Layer 5 of a small transformer language model trained on English Wikipedia (13 layers, counted from 0, width 128).
A neuron adds its activation times its output weights to the MLP's output. To switch it off is to set its activation to zero at one token and run the rest of the model.
A neuron's activation on a vector x is GELU(weights . x), where the dot is the dot product.

Input weights of the MLP neurons that the questions are about. A number n stands for n times 0.0032.
n150: 30 -26 27 21 -8 31 -58 31 -2 13 21 32 -21 35 21 -7 -54 4 9 -17 10 -44 -51 -18 -16 12 19 6 16 -4 -39 10 -1 25 21 16 29 -12 -36 -12 -33 52 13 -25 -22 18 -33 -15 -24 6 -7 -29 -9 22 -19 34 25 -19 -6 -19 -12 45 -14 -26 4 1 -33 17 17 -10 -1 24 2 21 0 -3 -25 23 7 -11 -34 8 45 -2 11 -61 35 11 7 8 17 -36 -21 1 0 1 25 19 49 17 23 -4 60 -7 10 -31 -31 -12 -40 6 20 13 -13 16 -2 -31 33 37 -12 12 13 -19 -47 -12 19 -18 7 -14
n159: -23 10 -5 33 -94 -33 20 -23 -1 -3 -4 14 8 -2 -25 -32 -3 5 27 47 -10 -8 33 -23 -11 -9 46 13 21 8 -25 -25 20 17 -16 11 30 27 -30 44 -10 -18 3 -26 -12 1 -4 15 -36 12 35 -9 26 34 -16 -21 -14 41 -11 32 29 1 -7 4 -17 4 37 33 14 -8 -17 16 -4 -23 -15 21 -6 -7 -13 1 -31 -2 -15 32 15 4 11 -33 1 36 -27 -11 -39 -36 11 24 -2 -16 -31 13 -5 -4 -28 10 -21 8 14 24 36 -2 -30 -4 -34 -9 -50 29 30 4 39 23 2 -10 -7 42 11 -11 -65 -19
n190: -23 17 -17 29 -25 7 -14 31 0 -17 -68 31 36 16 2 12 -24 31 -7 23 1 10 -27 -1 16 3 49 -26 -27 -10 -4 -20 11 2 23 -36 -12 19 0 -13 -15 -17 -17 -27 18 -3 16 25 -42 6 -23 -10 29 -1 34 17 -8 -2 -32 -30 -13 21 -9 -1 21 -13 16 -10 9 13 -6 15 41 32 7 26 0 -11 3 0 26 32 13 34 -5 30 -56 -46 3 -6 -16 5 30 8 -60 15 35 -19 12 8 -2 6 -24 -20 9 12 -13 0 14 -32 29 23 -28 16 -9 -46 -25 -32 30 -23 54 2 1 11 -40 16 -10 -24
n233: -41 15 -19 -2 -1 -14 20 61 -24 -14 -30 53 18 -4 -14 -19 48 43 -13 -4 12 -17 5 27 10 -22 9 13 34 18 -37 -17 -3 -9 -1 6 2 9 -6 12 6 -5 -23 -23 -17 -13 -11 -21 1 -7 -16 -20 8 -32 3 5 4 -3 -32 -6 10 17 29 7 37 -24 18 -7 29 4 -11 -25 -30 8 -52 8 -16 12 25 14 -7 19 -8 20 25 15 15 8 22 -32 38 -11 6 18 -27 -21 -44 5 28 13 31 13 -25 1 -48 -11 -36 29 10 -32 29 4 40 60 4 -32 -49 9 6 13 5 3 -5 1 -33 21 3 -5
n298: 29 36 8 -19 -21 31 9 5 -13 -30 30 -58 19 -18 -22 -4 22 24 44 -45 59 6 24 -27 -7 -4 18 15 3 18 -3 22 -27 40 -6 -22 -3 3 -12 -15 23 26 -21 -37 20 -6 -4 -3 -14 0 -29 -24 -26 4 3 49 18 -37 0 -36 -25 5 23 -24 -4 -13 -30 38 -1 28 22 -9 -68 -51 50 -10 -16 20 -24 4 6 -7 53 17 -32 24 13 18 -4 -1 -3 14 1 -13 41 -18 6 2 19 -21 11 24 -7 -14 -8 -23 27 -25 12 27 -9 15 -6 -19 -6 -32 46 -43 -34 11 -9 -4 9 1 0 30 -18 6
n354: 17 -19 26 -1 -22 -6 -11 -25 -35 -12 4 -19 -25 13 7 -3 33 1 14 -25 7 -2 -41 10 12 6 20 34 15 -12 59 -26 -27 -6 31 -20 23 13 -15 14 16 -33 -11 -1 -8 21 24 -34 -4 -10 26 -77 -30 32 32 -2 -32 49 43 43 -57 12 9 4 29 23 -28 -11 -18 1 4 -19 -16 48 7 -13 -7 31 -10 -46 -21 12 -26 43 -4 29 11 -21 -5 10 28 30 7 -39 -38 2 55 24 -27 27 -44 -26 -8 0 -43 -20 -46 -13 -8 21 -14 41 -2 13 -30 -20 -8 55 -35 39 -16 -14 47 -5 -20 14 -24 19
n407: -6 1 11 -34 -23 -22 19 2 -28 -9 -16 -20 8 13 -1 -8 -7 41 22 -17 -11 -44 -7 8 -31 -14 -25 -24 19 -2 8 -16 -3 -4 -8 26 -7 -1 -14 -14 -20 6 27 18 -6 20 3 -33 -4 33 16 1 7 -5 34 12 23 -29 -55 -11 -18 16 14 -32 -9 50 21 -2 8 16 8 43 20 27 -3 -18 36 3 -22 -6 -53 17 16 -24 -27 1 35 8 -2 1 6 10 -2 -6 24 26 -26 45 -30 7 34 -9 36 1 12 -24 -5 16 -21 -4 -43 1 -44 56 40 -45 -3 -3 3 -11 -18 -12 8 33 -30 12 3 20
n447: -4 7 -3 -8 -17 -1 -23 -15 -25 -11 14 -10 9 10 -42 43 11 -12 24 1 27 15 -1 -23 18 -50 14 39 32 -34 -28 -31 15 30 29 43 18 -33 8 -13 22 13 -27 -16 -5 12 10 -27 -18 -29 30 21 30 -17 0 -17 -23 -9 -35 -10 -1 -4 35 -23 -41 36 -17 -8 2 17 4 -4 1 23 39 9 -17 11 -37 -36 22 -20 46 27 13 -27 32 22 49 12 -5 6 30 -9 4 -50 -1 -40 -5 29 49 -49 -11 -26 12 -29 1 21 -4 -25 11 26 0 -35 -34 -13 -32 7 -23 26 -12 9 21 -1 8 -7 11 5
n483: 10 38 10 -10 -4 -8 -16 -17 30 34 12 -15 -18 27 -4 -10 -2 -44 -12 -34 -7 -12 -12 3 -8 -8 -29 -35 -3 5 8 7 -25 0 -4 3 -9 30 -8 4 37 -59 -4 -5 25 29 2 -19 -56 -8 -8 11 -4 1 29 53 1 22 18 10 -19 56 2 71 -20 -6 10 -4 -42 22 3 -27 -9 2 -15 13 -13 0 -7 -18 7 53 5 19 17 -11 -17 22 11 -5 27 19 -23 -10 33 -17 -19 -8 11 -15 12 39 -5 13 33 -5 -29 -35 -23 -28 -19 -5 -31 -13 5 26 -15 5 -15 0 12 -26 8 20 8 -18 -1 -9
n488: -35 -11 19 3 18 -16 -7 -17 -18 -6 -1 23 16 41 31 -5 -33 50 31 -25 6 8 41 5 2 41 -19 19 -28 6 -10 3 17 -3 -22 8 -29 -16 15 11 16 -28 -40 -27 10 -8 -49 -9 9 13 -12 -31 35 -7 -20 26 -30 16 -19 -15 -50 -35 39 -27 -21 -12 1 54 10 29 -15 13 -4 11 4 15 8 27 -13 -5 -25 18 -7 19 15 8 -35 -23 -28 -15 -15 25 -25 -30 8 1 -22 43 -16 9 13 -9 -5 27 -7 13 -21 4 -6 -31 -41 1 22 5 34 21 -45 -21 26 55 28 12 12 3 -9 12 8 68
n504: 10 10 28 -10 -9 15 11 -17 29 28 -21 -18 -7 -10 17 -28 -23 39 24 20 -10 0 -19 -11 -8 25 -11 21 -31 4 10 11 21 -52 -6 30 30 -26 -26 48 28 -38 14 -25 28 -28 -21 -18 -15 -27 -6 -18 -33 -3 -10 -7 1 -15 1 -9 -5 20 -10 -6 -24 7 -6 34 -2 -14 32 -20 38 -4 0 -17 14 14 17 10 -2 45 8 -13 -3 47 -20 2 -2 -13 17 3 5 10 14 1 14 -31 -37 34 -9 -37 7 -3 -28 5 -34 38 20 34 -2 -39 12 16 -13 -9 -14 4 16 -3 29 -25 29 35 -21 22 -12 -31

Output weights of the MLP neurons that the questions are about. A number n stands for n times 0.0026.
n150: 4 8 -55 -35 -55 -10 -6 -14 -9 7 10 -54 4 -4 -36 3 -3 -47 31 44 -17 53 -1 -24 41 -37 -20 -1 4 -16 26 29 35 22 -11 5 41 37 36 -77 -22 35 6 -17 -37 37 -26 24 10 -67 1 43 43 27 40 -36 -23 -52 -17 54 22 -10 -1 -24 -38 -2 -2 -11 34 -24 -10 -9 27 -20 -16 -33 -8 -54 -35 -12 -30 52 -37 -6 25 3 14 10 3 2 18 15 24 -41 21 -3 4 60 14 -15 -7 -54 -13 -7 -4 3 52 32 -28 29 -11 -4 63 44 -21 1 -53 11 39 32 6 50 -44 -19 43 9 7 62
n159: 33 9 -15 -26 11 -26 12 -14 -2 7 6 23 -43 -45 -35 -27 25 12 5 11 31 -36 -33 7 -15 26 48 -25 26 41 39 3 -48 63 12 50 10 -9 -3 -7 -49 -43 12 11 28 -28 -5 28 20 -6 -18 -21 8 -39 -26 27 72 58 -5 -28 -8 -34 64 -14 19 16 6 -27 -11 -15 -4 -30 10 21 0 -24 26 1 -40 -29 44 -55 -34 16 1 12 -25 -44 -4 -10 9 -14 6 -39 13 36 18 31 -45 -7 51 11 -11 -12 37 -17 19 10 9 48 44 -30 45 11 -18 -16 -36 -60 -28 -57 25 2 16 -45 -14 -9 79 8
n190: 21 -33 -54 -7 13 39 -68 5 -3 14 39 -7 -6 -18 36 6 41 -7 62 -33 15 8 -65 19 15 18 13 -1 1 5 10 -4 -40 -18 -67 22 -37 -10 -56 2 -27 47 -12 29 38 40 12 -34 -21 -11 -39 -7 -26 -26 -56 22 -3 -23 8 11 -27 -24 20 -18 -6 0 -6 -23 13 -9 -18 16 62 11 24 -22 25 -21 -38 -19 -13 -22 -18 -26 -23 29 13 27 38 -47 32 13 58 -24 13 47 30 3 33 20 -25 68 -46 -12 9 38 0 -17 14 31 -34 -33 19 34 4 -21 -24 -17 35 4 -14 41 -3 40 -9 15 -4 37
n233: 12 -4 -62 60 46 25 -24 3 32 -17 28 -41 -27 24 12 -25 -63 54 -36 20 -31 -36 18 -46 -18 29 29 4 -28 6 17 28 -35 3 -7 2 12 0 -35 33 -26 48 27 44 13 -6 42 15 9 15 -4 66 18 18 37 19 -88 1 29 -52 -13 -38 19 -11 40 0 18 11 13 -77 -62 43 26 -46 -24 4 6 20 12 -19 -4 -4 -21 -25 -28 -35 18 31 -19 41 1 3 -18 -61 -7 -12 18 -4 -35 27 6 -3 16 -3 24 -54 5 22 39 30 9 -24 -10 20 -8 3 -11 25 -29 4 24 -36 11 -25 9 -8 20 -8
n298: -24 -44 -23 -8 9 26 -30 -5 52 30 -46 41 -33 -36 -21 -58 -19 -38 -25 14 -2 -21 -29 20 -32 12 -4 -34 26 -28 50 2 9 -15 30 -22 -1 8 -6 -17 -24 22 -4 45 -52 34 12 -21 6 12 -7 22 4 15 -30 39 7 60 -46 -13 -1 -35 16 -38 13 -24 17 -58 10 -40 8 20 27 -17 -28 1 8 22 31 -1 48 5 -44 31 17 42 28 -18 24 20 19 -16 19 4 14 50 1 -19 -39 16 19 -4 -3 -23 -9 9 -31 8 -23 -23 38 11 -6 -2 50 1 -9 -8 10 19 -5 -13 -10 25 20 -14 11 -6
n354: 6 24 -43 6 12 32 -41 -10 6 -26 33 1 61 14 -7 -55 -11 58 -42 1 -4 -14 5 25 16 -8 -96 -42 8 40 1 -19 -25 24 -1 -26 -10 -4 -16 36 4 -8 -34 7 17 25 -61 90 -10 29 -18 3 46 -20 -21 2 11 -44 -45 9 60 -26 38 10 8 2 11 41 15 -30 18 -17 15 -49 7 -39 2 -30 13 45 34 -20 -12 -24 21 21 -45 -16 35 -22 -11 14 -15 22 16 55 -18 44 -36 37 -1 -43 15 -5 18 23 -36 -19 7 -39 44 -17 -19 -27 16 6 -1 -28 29 -46 22 -24 49 25 -25 -3 -9 -18
n407: -28 -9 -40 20 28 -2 11 15 -13 24 22 -22 16 -32 -51 60 -2 11 -13 30 -27 63 9 27 -5 13 -14 56 -5 8 31 -1 59 -10 19 -58 23 -7 46 39 -6 -38 26 -8 2 -21 28 65 12 -27 14 1 21 -12 -7 11 -43 -33 46 17 38 -34 -46 -15 -16 -27 -13 -15 -22 -32 -25 7 -22 -45 8 -7 -13 -22 -21 27 47 -49 13 16 7 -36 20 9 7 10 2 15 27 -16 -42 4 -44 -12 70 -31 -12 41 -20 -21 -62 -1 31 16 41 14 14 -26 47 -11 -73 31 -73 16 -27 39 -9 24 -10 -6 2 3 17 0
n447: 27 10 19 28 5 -7 -12 37 14 7 8 20 37 24 31 0 -20 18 -18 4 2 38 -34 45 -24 3 -5 -56 -32 29 22 -33 19 -29 -33 -17 34 -5 50 -17 -17 4 6 -34 -13 20 19 37 28 -23 -29 -16 31 18 9 -27 -32 4 15 35 19 12 12 -11 46 58 16 -60 4 14 -40 1 -32 -27 15 33 16 -26 -55 -6 6 7 -78 37 -67 -29 29 30 -55 12 -9 -18 -32 -18 -27 16 38 -20 -22 -2 5 16 32 -23 -19 -32 -33 21 3 -28 22 -11 71 11 24 43 -16 -17 -75 3 27 66 -9 10 -8 -4 -34 -30
n483: -4 -17 -10 19 -57 -6 14 -5 -17 -2 7 93 15 13 -5 14 15 -8 3 28 39 3 -1 13 -20 34 10 -3 -35 18 -18 -2 21 24 -6 -12 24 29 6 -15 -38 32 -45 5 -23 2 -11 17 -11 -7 35 -46 4 -13 -46 35 -9 6 -15 -14 -24 -1 41 22 -23 13 -7 19 12 -62 -33 2 8 -49 -4 -9 -15 -28 13 -1 9 -15 47 -59 -20 13 1 -26 9 41 -11 -8 15 -1 9 29 1 -31 -11 19 13 -7 19 -41 -32 8 13 16 11 37 22 -19 16 12 -14 -25 -20 3 1 -48 -30 16 35 -1 -30 30 23 35
n488: -27 40 -18 10 -16 -55 -36 26 -22 1 21 5 14 40 38 1 -10 19 24 -21 20 8 5 -21 -39 0 7 4 -45 -19 -9 41 -8 -25 -21 50 -6 -47 -20 2 -9 -44 -18 0 13 41 25 15 17 -17 26 -41 3 20 30 -8 20 23 18 -12 -32 -13 -3 7 41 27 -3 21 -16 12 24 5 3 19 34 21 -9 57 -65 30 8 -32 -37 -25 -42 40 23 -17 -15 -9 -2 40 -34 -45 -26 34 -1 -13 24 55 26 29 68 -13 -31 -16 -18 -60 -20 10 -17 -39 -30 6 22 29 -31 22 -2 38 -24 43 -14 6 7 -60 -49 9
n504: -33 11 -4 26 36 -9 -31 60 -55 5 23 26 -5 -38 22 27 21 -40 -24 -47 4 37 -10 8 -1 -1 -24 -16 -30 45 -41 -4 24 29 -5 -48 -38 28 49 -28 -53 26 25 27 0 27 28 28 50 14 -13 44 10 10 1 1 -42 0 -30 26 12 -6 -7 -47 9 -16 33 -16 -1 32 -45 -9 -14 11 29 29 22 3 -39 9 19 -23 -32 1 -19 -19 37 -8 -8 10 -30 -34 -23 29 -30 -4 -6 31 16 -76 4 31 5 -5 4 16 -1 -1 17 31 32 -16 -1 7 12 -4 -6 18 28 8 -51 43 -10 -22 -21 -35 -16 -10

Each question names a token from some text and the token that comes next. It shows the vector x that enters the MLP there. A number n stands for n times 0.075.

Then comes g, the gradient of the next token's log-probability with respect to the MLP's output, scaled to length 1. A neuron's effect is roughly proportional to its activation times (output weights . g). A number n stands for n times 0.0033.

"88", then " on"
x: 6 -11 0 -53 0 -7 -10 -4 6 15 -22 -11 21 0 12 -6 -14 6 -33 -19 2 -10 3 23 30 43 3 35 -16 8 13 -15 -8 -16 -37 -3 7 35 42 27 -2 23 -4 10 7 24 22 2 13 12 -4 29 -30 21 12 16 13 -22 -22 -10 13 -9 -20 -4 -15 -15 -4 -25 -18 -28 13 -14 10 -7 -3 -1 -22 15 38 15 -12 -2 15 -37 15 -2 -10 -13 -16 2 -48 11 -6 24 -23 13 -3 -13 -15 -16 5 -2 33 -11 0 -10 36 -30 -20 -18 4 9 -6 4 0 22 -33 9 -15 8 33 11 -4 16 35 4 6 11
g: -14 6 -38 -17 4 -28 3 6 -15 17 39 -7 20 7 -3 -19 7 41 33 25 -17 17 3 -39 -16 33 9 -59 15 -39 49 -41 -1 -52 -29 -42 -21 8 8 8 12 -5 22 19 9 -1 18 15 3 -13 -27 28 -2 -54 23 -32 9 -10 45 -9 -8 11 49 -4 -15 21 -1 1 33 -23 -19 10 40 -18 7 54 20 31 7 12 -31 1 1 2 44 24 11 22 -5 -13 9 10 40 -10 -31 36 17 34 -47 19 -31 -39 30 -31 -11 -5 -36 -29 -34 -15 20 -53 53 -29 -26 -17 -41 36 -9 -7 -18 -1 -27 20 -61 21 67 23
Which neuron, switched off, raises the next token's probability most? n150

"w", then "b"
x: 1 -18 -5 -47 14 4 4 -1 -25 -7 -1 -17 5 -9 -18 7 -12 -21 -6 -13 8 -5 -11 19 37 28 17 30 -7 1 14 -15 26 -19 -30 -10 9 17 39 40 17 16 13 18 3 9 24 2 -4 -10 4 -3 -29 -8 6 8 34 -20 14 23 38 -5 14 -1 -25 -8 9 -25 -26 -11 1 4 22 20 -8 22 -26 22 21 17 -15 -9 9 -7 19 5 8 -7 -5 -36 -39 3 -11 -10 -14 -2 -8 -25 4 7 -13 -12 30 15 5 -24 31 0 -9 -16 -28 -9 -3 -20 -36 -2 -9 5 1 5 -13 -5 -42 6 21 34 22 20
g: -11 2 -2 -5 -47 -6 50 -24 34 9 -34 -9 2 -34 -49 20 14 -9 13 -5 14 -14 21 -15 -16 15 -19 -8 31 -12 -12 6 26 -20 0 17 50 -14 7 -26 -16 10 9 32 -52 33 30 -37 1 -29 60 -2 24 -32 15 7 -25 -11 30 17 -11 4 -28 -18 18 21 -37 -31 53 -59 21 -39 -10 -33 35 23 1 17 -58 -19 -32 33 20 24 3 -19 17 13 26 3 -6 38 41 2 -21 17 36 16 -20 -47 -18 -75 44 -16 38 22 7 10 12 38 12 -35 -16 55 21 -4 -4 17 19 -10 -41 23 -6 -12 17 -23 -29 -38
Which neuron, switched off, raises the next token's probability most? n150

"-", then "C"
x: 11 -9 -3 -26 6 -12 18 -22 -21 4 -12 0 -12 -9 -27 2 -9 -31 -5 1 -6 1 -10 12 35 50 -24 36 16 -9 12 -8 -1 -38 -13 -15 7 9 60 15 -16 -32 4 -9 56 7 4 17 -9 5 -2 -8 -12 -2 3 3 -24 -10 -31 15 30 -32 -12 -6 -11 -20 -8 20 -13 6 4 2 27 2 -22 22 -23 9 24 24 -22 5 21 3 14 -7 18 -48 1 -25 -8 10 27 6 -4 16 3 -20 -16 0 -18 -4 4 -8 12 11 48 -16 4 -1 7 6 -12 -16 -4 28 14 11 9 -16 22 35 -10 -17 26 -17 14 -5
g: 17 -22 52 50 -19 27 -8 5 -10 3 50 5 -33 1 -10 -14 32 34 33 26 -5 -28 -10 3 -2 6 -9 42 -6 -25 23 76 -15 -27 26 -1 -14 -29 -26 -11 -15 -39 -23 48 31 0 26 0 31 -38 -28 -15 -10 -9 -1 14 3 -5 79 30 -58 -6 -23 -32 -15 29 -22 -3 -42 -30 3 0 8 21 -24 -11 -13 14 47 -21 -40 -22 -14 44 15 13 -9 44 -14 -17 42 -1 -18 0 -55 -38 31 -7 -33 -10 18 -8 -61 -14 37 3 8 -16 -15 52 -2 1 -1 8 -10 12 27 -10 7 -7 -25 -33 22 1 46 -33 -27 29
Switching off which neuron hurts the next token most? n354

" years", then ","
x: 11 12 -10 -36 -4 -8 21 25 4 -2 -4 -17 11 7 -14 -5 -4 3 -30 -26 -6 -19 4 1 41 25 14 31 -15 1 -6 -21 37 -34 -28 3 -4 62 47 28 14 25 -4 16 22 9 13 16 26 6 4 14 -18 -24 30 22 1 -11 -10 -2 16 -40 1 -25 -2 1 17 -14 0 -25 -9 -22 2 -14 -4 -6 -22 -23 3 24 -11 -3 11 -54 27 1 0 -12 6 -1 -13 3 -1 2 -15 16 -11 -8 -3 1 -14 -14 6 13 -10 -21 8 0 9 -11 11 -5 8 5 -12 -5 -43 8 10 1 18 16 16 -45 28 7 8 15
g: 39 27 -52 51 -29 19 10 31 -38 9 -30 49 5 -12 -9 -10 -62 -44 3 46 41 -24 16 -3 -20 -7 -33 -16 -10 13 -7 68 6 -16 14 -25 -8 -45 -36 45 14 66 6 -8 -30 38 -15 0 -47 46 1 50 4 26 10 10 3 24 33 6 -35 -24 22 -7 -5 23 22 -29 -12 -23 83 -25 -21 -31 -15 3 2 5 -39 29 -30 8 -36 -30 -25 -1 -27 -22 29 -28 11 24 -15 11 3 -7 3 -17 -10 30 -46 -12 -11 8 -15 -17 17 27 0 -14 -21 44 30 12 0 25 7 8 -2 10 -9 1 26 -8 -19 -21 16 -28
Switching off which neuron hurts the next token most? n233

" on", then " "
x: 24 9 10 -45 -6 -1 19 -31 3 -4 2 -28 1 -7 -4 0 -18 -19 -28 -18 0 0 22 22 8 26 -11 32 7 -6 8 -28 47 3 -26 -15 0 46 65 22 7 20 20 1 15 5 9 41 -9 0 23 1 -13 -20 25 -10 14 3 -12 4 -12 7 10 -16 11 3 22 -7 1 -11 -15 -16 26 -9 -4 8 -12 12 12 20 -17 -15 -6 16 -6 -20 13 -44 -9 -5 -7 -23 -38 4 2 1 -9 -21 -11 -36 -13 1 4 2 16 0 48 -6 1 -2 8 -2 5 11 1 34 -24 -11 -14 13 -12 -1 -18 -8 22 -29 -18 9
g: -11 -35 -54 57 21 -26 2 24 31 -16 10 -37 34 16 12 -10 -7 22 -34 -46 4 7 -7 22 37 -34 -10 -33 43 -29 10 40 24 11 -13 -34 -15 1 -3 -19 23 48 -7 12 -15 28 35 -20 16 -27 -5 -17 0 -41 23 -3 -7 19 11 18 -32 -24 -17 -55 14 -52 -36 46 45 2 -7 20 12 45 -18 18 -20 -27 -16 6 -38 10 -22 52 10 -9 53 -1 -32 -3 -3 19 -5 38 52 -39 16 -9 28 6 15 -15 14 -9 -22 -6 12 1 -26 -4 4 28 -23 31 -68 -42 4 21 26 -10 19 -30 59 24 -8 -32 -18 -20
Which neuron, switched off, raises the next token's probability most? n159

" un", then "l"
x: 11 16 -14 -14 4 -18 -4 -16 -22 16 -6 -15 5 12 1 0 -25 -12 -18 1 -6 -1 -1 9 47 47 -1 24 -29 -12 16 -16 12 -14 8 -8 25 47 40 15 7 10 13 -6 33 -2 5 16 22 15 17 -8 -5 -18 26 22 1 -11 -5 -14 13 -35 9 -2 -5 9 0 -25 -33 -15 -5 -10 20 4 -18 15 -20 17 -6 18 -41 -1 -3 -25 7 4 -5 -21 3 -29 -34 -5 0 -3 -14 31 -10 -10 -12 -10 -6 -36 35 4 22 -6 30 -11 -6 -2 6 2 4 -23 28 12 -20 8 20 -9 5 5 -28 -39 37 -10 28 1
g: 1 -18 -30 -16 43 -26 -2 19 24 6 -38 -36 23 -36 -20 -20 29 23 14 -42 6 37 -15 -27 21 4 -44 72 10 53 3 -25 -16 18 -33 33 6 3 19 -13 -18 -40 17 -49 21 -15 -5 13 -47 -10 -22 44 -15 -35 -14 26 24 -26 29 22 14 -23 50 -13 -11 -19 49 45 -14 76 -26 21 -5 18 20 9 37 10 1 20 11 0 13 9 -64 -45 37 -11 0 16 -8 -10 6 14 2 18 -3 2 -8 -47 -11 -4 11 -3 43 24 -1 -13 -9 -22 2 -17 12 -25 21 36 -57 6 -18 31 -17 5 -6 1 1 5 -21 -71
Which neuron, switched off, raises the next token's probability most? n504

"'s", then " former"
x: 22 10 -24 -22 -25 -12 17 -3 -16 -14 -8 -18 3 -20 -6 13 -6 -3 -13 -23 6 -5 -5 33 30 18 -1 40 -13 -15 14 -36 26 -28 -18 -29 -10 37 75 4 7 30 14 15 50 -2 20 23 18 -17 -20 -2 -22 5 33 -3 1 -16 7 0 16 6 12 -40 -26 16 21 -13 -13 -3 6 -16 10 -4 0 7 -9 2 45 15 -29 6 10 -5 -14 8 20 -23 -16 -5 -20 -7 7 -7 -4 21 -3 -13 -22 -16 -1 14 30 5 10 -18 0 -3 14 -4 14 -22 13 -4 -9 20 -38 -3 10 -10 -12 19 -18 -11 14 -7 -9 14
g: -6 -6 26 44 -10 42 11 -9 35 -10 -15 22 -8 -17 -9 55 -1 20 -31 5 -31 7 31 -63 -15 16 -43 0 -7 -3 -26 51 -42 15 -28 14 -40 7 4 -9 31 1 -7 -6 -18 -15 28 13 -20 9 -44 31 25 -47 -43 16 28 17 -26 -23 40 6 -32 -57 -13 -15 42 -23 59 16 29 16 8 -15 26 -15 3 -59 25 15 -13 29 -40 -24 -31 -53 -56 -18 -13 45 -9 8 16 40 -6 -5 -15 13 -4 -13 5 34 6 47 33 -20 5 26 -20 10 -13 0 16 -13 -6 0 19 -59 5 -34 22 -18 38 45 13 16 12 2
Switching off which neuron hurts the next token most? n488

"oard", then " H"
x: 32 -19 1 -24 -6 -5 20 -1 -9 7 -26 -33 2 -16 -8 1 -6 -6 -7 -16 -23 -15 21 45 9 61 -7 13 -16 -3 4 -40 5 -17 -10 -9 3 8 60 7 1 18 -6 20 33 1 41 -3 -9 7 4 4 -15 -1 3 -7 15 -3 -5 -1 29 -14 14 0 13 10 -8 -21 -23 -1 -3 -7 12 9 -1 -1 -23 4 4 23 -1 -4 10 -25 5 6 -3 -25 7 -16 -49 29 -4 -18 -16 16 -23 -39 26 0 0 -2 34 -7 2 10 5 6 9 0 10 -8 9 -9 -36 37 -17 8 -15 -9 6 9 -23 19 35 -5 -42 26
g: 7 10 -12 8 17 -29 1 33 -62 4 0 -13 -2 64 -41 27 6 -26 3 54 20 -32 -5 16 -33 -59 2 10 50 -20 35 28 19 24 -12 -4 -19 -25 -9 -71 14 -70 -24 -22 9 5 -13 7 9 -30 11 13 -5 14 -20 -35 -10 54 54 5 -39 52 -21 -14 16 45 18 27 1 0 -13 8 21 8 -55 -9 -28 -1 -2 -16 -34 0 21 40 -8 -22 22 44 -11 -27 -12 6 2 -19 -12 22 19 -17 -82 -19 5 6 37 19 -26 -9 15 3 -28 31 10 -18 22 47 -2 1 25 14 -26 26 -21 -4 29 -19 2 5 -12 28
Switching off which neuron hurts the next token most? n354

" as", then " a"
x: -12 -10 11 -18 -22 -9 10 0 -18 -13 -5 -4 14 -4 7 22 -4 -12 -19 -10 -2 -11 16 15 29 43 -11 47 -3 -7 -5 -25 17 -58 -10 1 -23 17 62 49 -10 2 1 3 43 18 7 33 34 -7 -25 -6 13 -6 1 2 20 0 -19 -22 46 -5 8 1 -23 -5 9 -3 -11 -15 -15 -13 10 -6 4 13 -14 7 29 41 -33 -5 15 -14 10 1 -2 -21 20 21 -16 0 -15 -4 -3 -10 3 -12 0 -14 1 17 10 -13 18 -6 15 14 -10 -13 16 -26 6 3 10 -6 -34 -7 6 -1 2 1 -51 -19 21 -4 -18 7
g: -36 11 -58 -55 -43 8 -25 -7 -42 -15 -27 36 10 11 -22 -48 -11 -1 -17 0 -23 -1 -11 6 30 -48 -29 0 -36 81 5 24 -17 7 4 14 -9 -7 -17 5 -20 23 50 -19 49 15 7 -22 21 10 11 13 45 -8 -35 19 -18 78 -25 5 -13 13 -4 -7 22 10 -15 8 14 22 -21 5 41 -17 18 58 4 -13 -49 33 28 -11 4 -47 24 30 60 -18 -16 21 4 25 21 12 -7 -42 68 6 -12 1 -3 -26 -31 2 3 -10 -45 -5 4 3 28 -5 12 -42 3 -35 -20 -8 23 41 35 -2 -7 -2 -19 -13 -4 16
Switching off which neuron hurts the next token most? n488

"en", then " writ"
x: -24 2 -1 -21 -4 12 3 13 -11 -6 -10 -29 6 27 0 -10 -12 -15 23 -21 3 -6 3 33 42 45 -17 20 -5 0 -17 -21 17 -16 -5 21 -6 16 30 24 -1 22 26 19 19 32 -18 6 7 -7 -19 19 9 -18 21 21 33 -30 7 -12 7 -31 -13 -9 -15 -4 -23 -33 -32 -9 -12 5 24 -21 -4 3 -3 18 -2 22 7 -9 2 -45 7 -8 27 -5 28 8 -9 18 4 -13 -15 -4 -17 -9 -15 -1 -1 -4 10 0 20 -24 41 -9 17 -10 5 -18 -15 -4 -16 4 -31 -19 0 -6 23 9 -6 -22 40 18 1 6
g: 34 -5 6 25 -15 -34 -18 -4 -59 -37 -14 20 7 33 -23 8 1 -28 -29 4 -11 -10 31 14 16 -39 -7 74 2 -27 -10 -64 20 3 49 -24 5 -33 -21 47 0 -18 26 26 -58 -50 -26 22 -19 -18 -20 15 52 17 20 -4 -18 -8 -5 16 6 -14 24 -26 72 5 4 22 48 28 -13 -20 -39 -10 -6 -31 -9 5 14 11 4 30 18 1 5 -13 25 -39 12 7 -22 5 -8 11 15 56 -3 -4 8 12 -30 12 26 5 25 -1 11 -8 0 35 -56 -15 -7 28 38 -21 -2 -39 -37 14 -17 6 36 27 -29 16 23 -75
Switching off which neuron hurts the next token most? n190

"ok", then " in"
x: 3 16 -8 -28 1 3 6 -16 -19 -1 -12 -6 26 4 2 4 -16 -64 -24 -28 -5 -21 0 22 24 33 7 18 -3 -22 36 -28 25 -12 -40 -7 14 22 51 11 13 4 13 -4 18 32 11 12 28 -8 -5 17 -30 1 14 13 17 -4 12 -20 2 -17 19 8 -13 -2 12 -28 -20 -4 -11 -5 29 15 -9 -3 -23 6 49 10 -27 4 3 -8 20 6 7 -15 0 3 -20 -5 -27 -8 11 -12 -5 -24 14 -23 -9 -5 26 11 -8 -1 44 -1 7 2 13 -22 12 -22 -7 9 -32 5 14 1 9 -25 -32 -18 23 4 -7 6
g: -7 7 6 13 -53 39 -45 30 15 -4 17 -60 -3 -48 -32 -22 -33 13 13 27 10 1 -15 -5 -17 15 -3 -35 -26 -5 5 25 4 21 -7 -3 -20 57 -18 7 -6 12 -48 8 4 1 37 4 31 20 -2 -7 13 -24 33 -2 -22 12 -4 41 -7 72 38 -22 -37 31 -25 26 31 -30 -26 3 44 -48 33 17 -22 14 9 -2 -3 32 2 -14 38 2 13 -1 9 3 -20 33 32 -3 -8 34 5 -3 -56 19 -7 23 10 0 12 -26 -1 -30 -60 -24 36 -39 23 -22 -32 -47 -29 9 7 -26 2 -43 20 81 -44 6 21 5
Switching off which neuron hurts the next token most? n483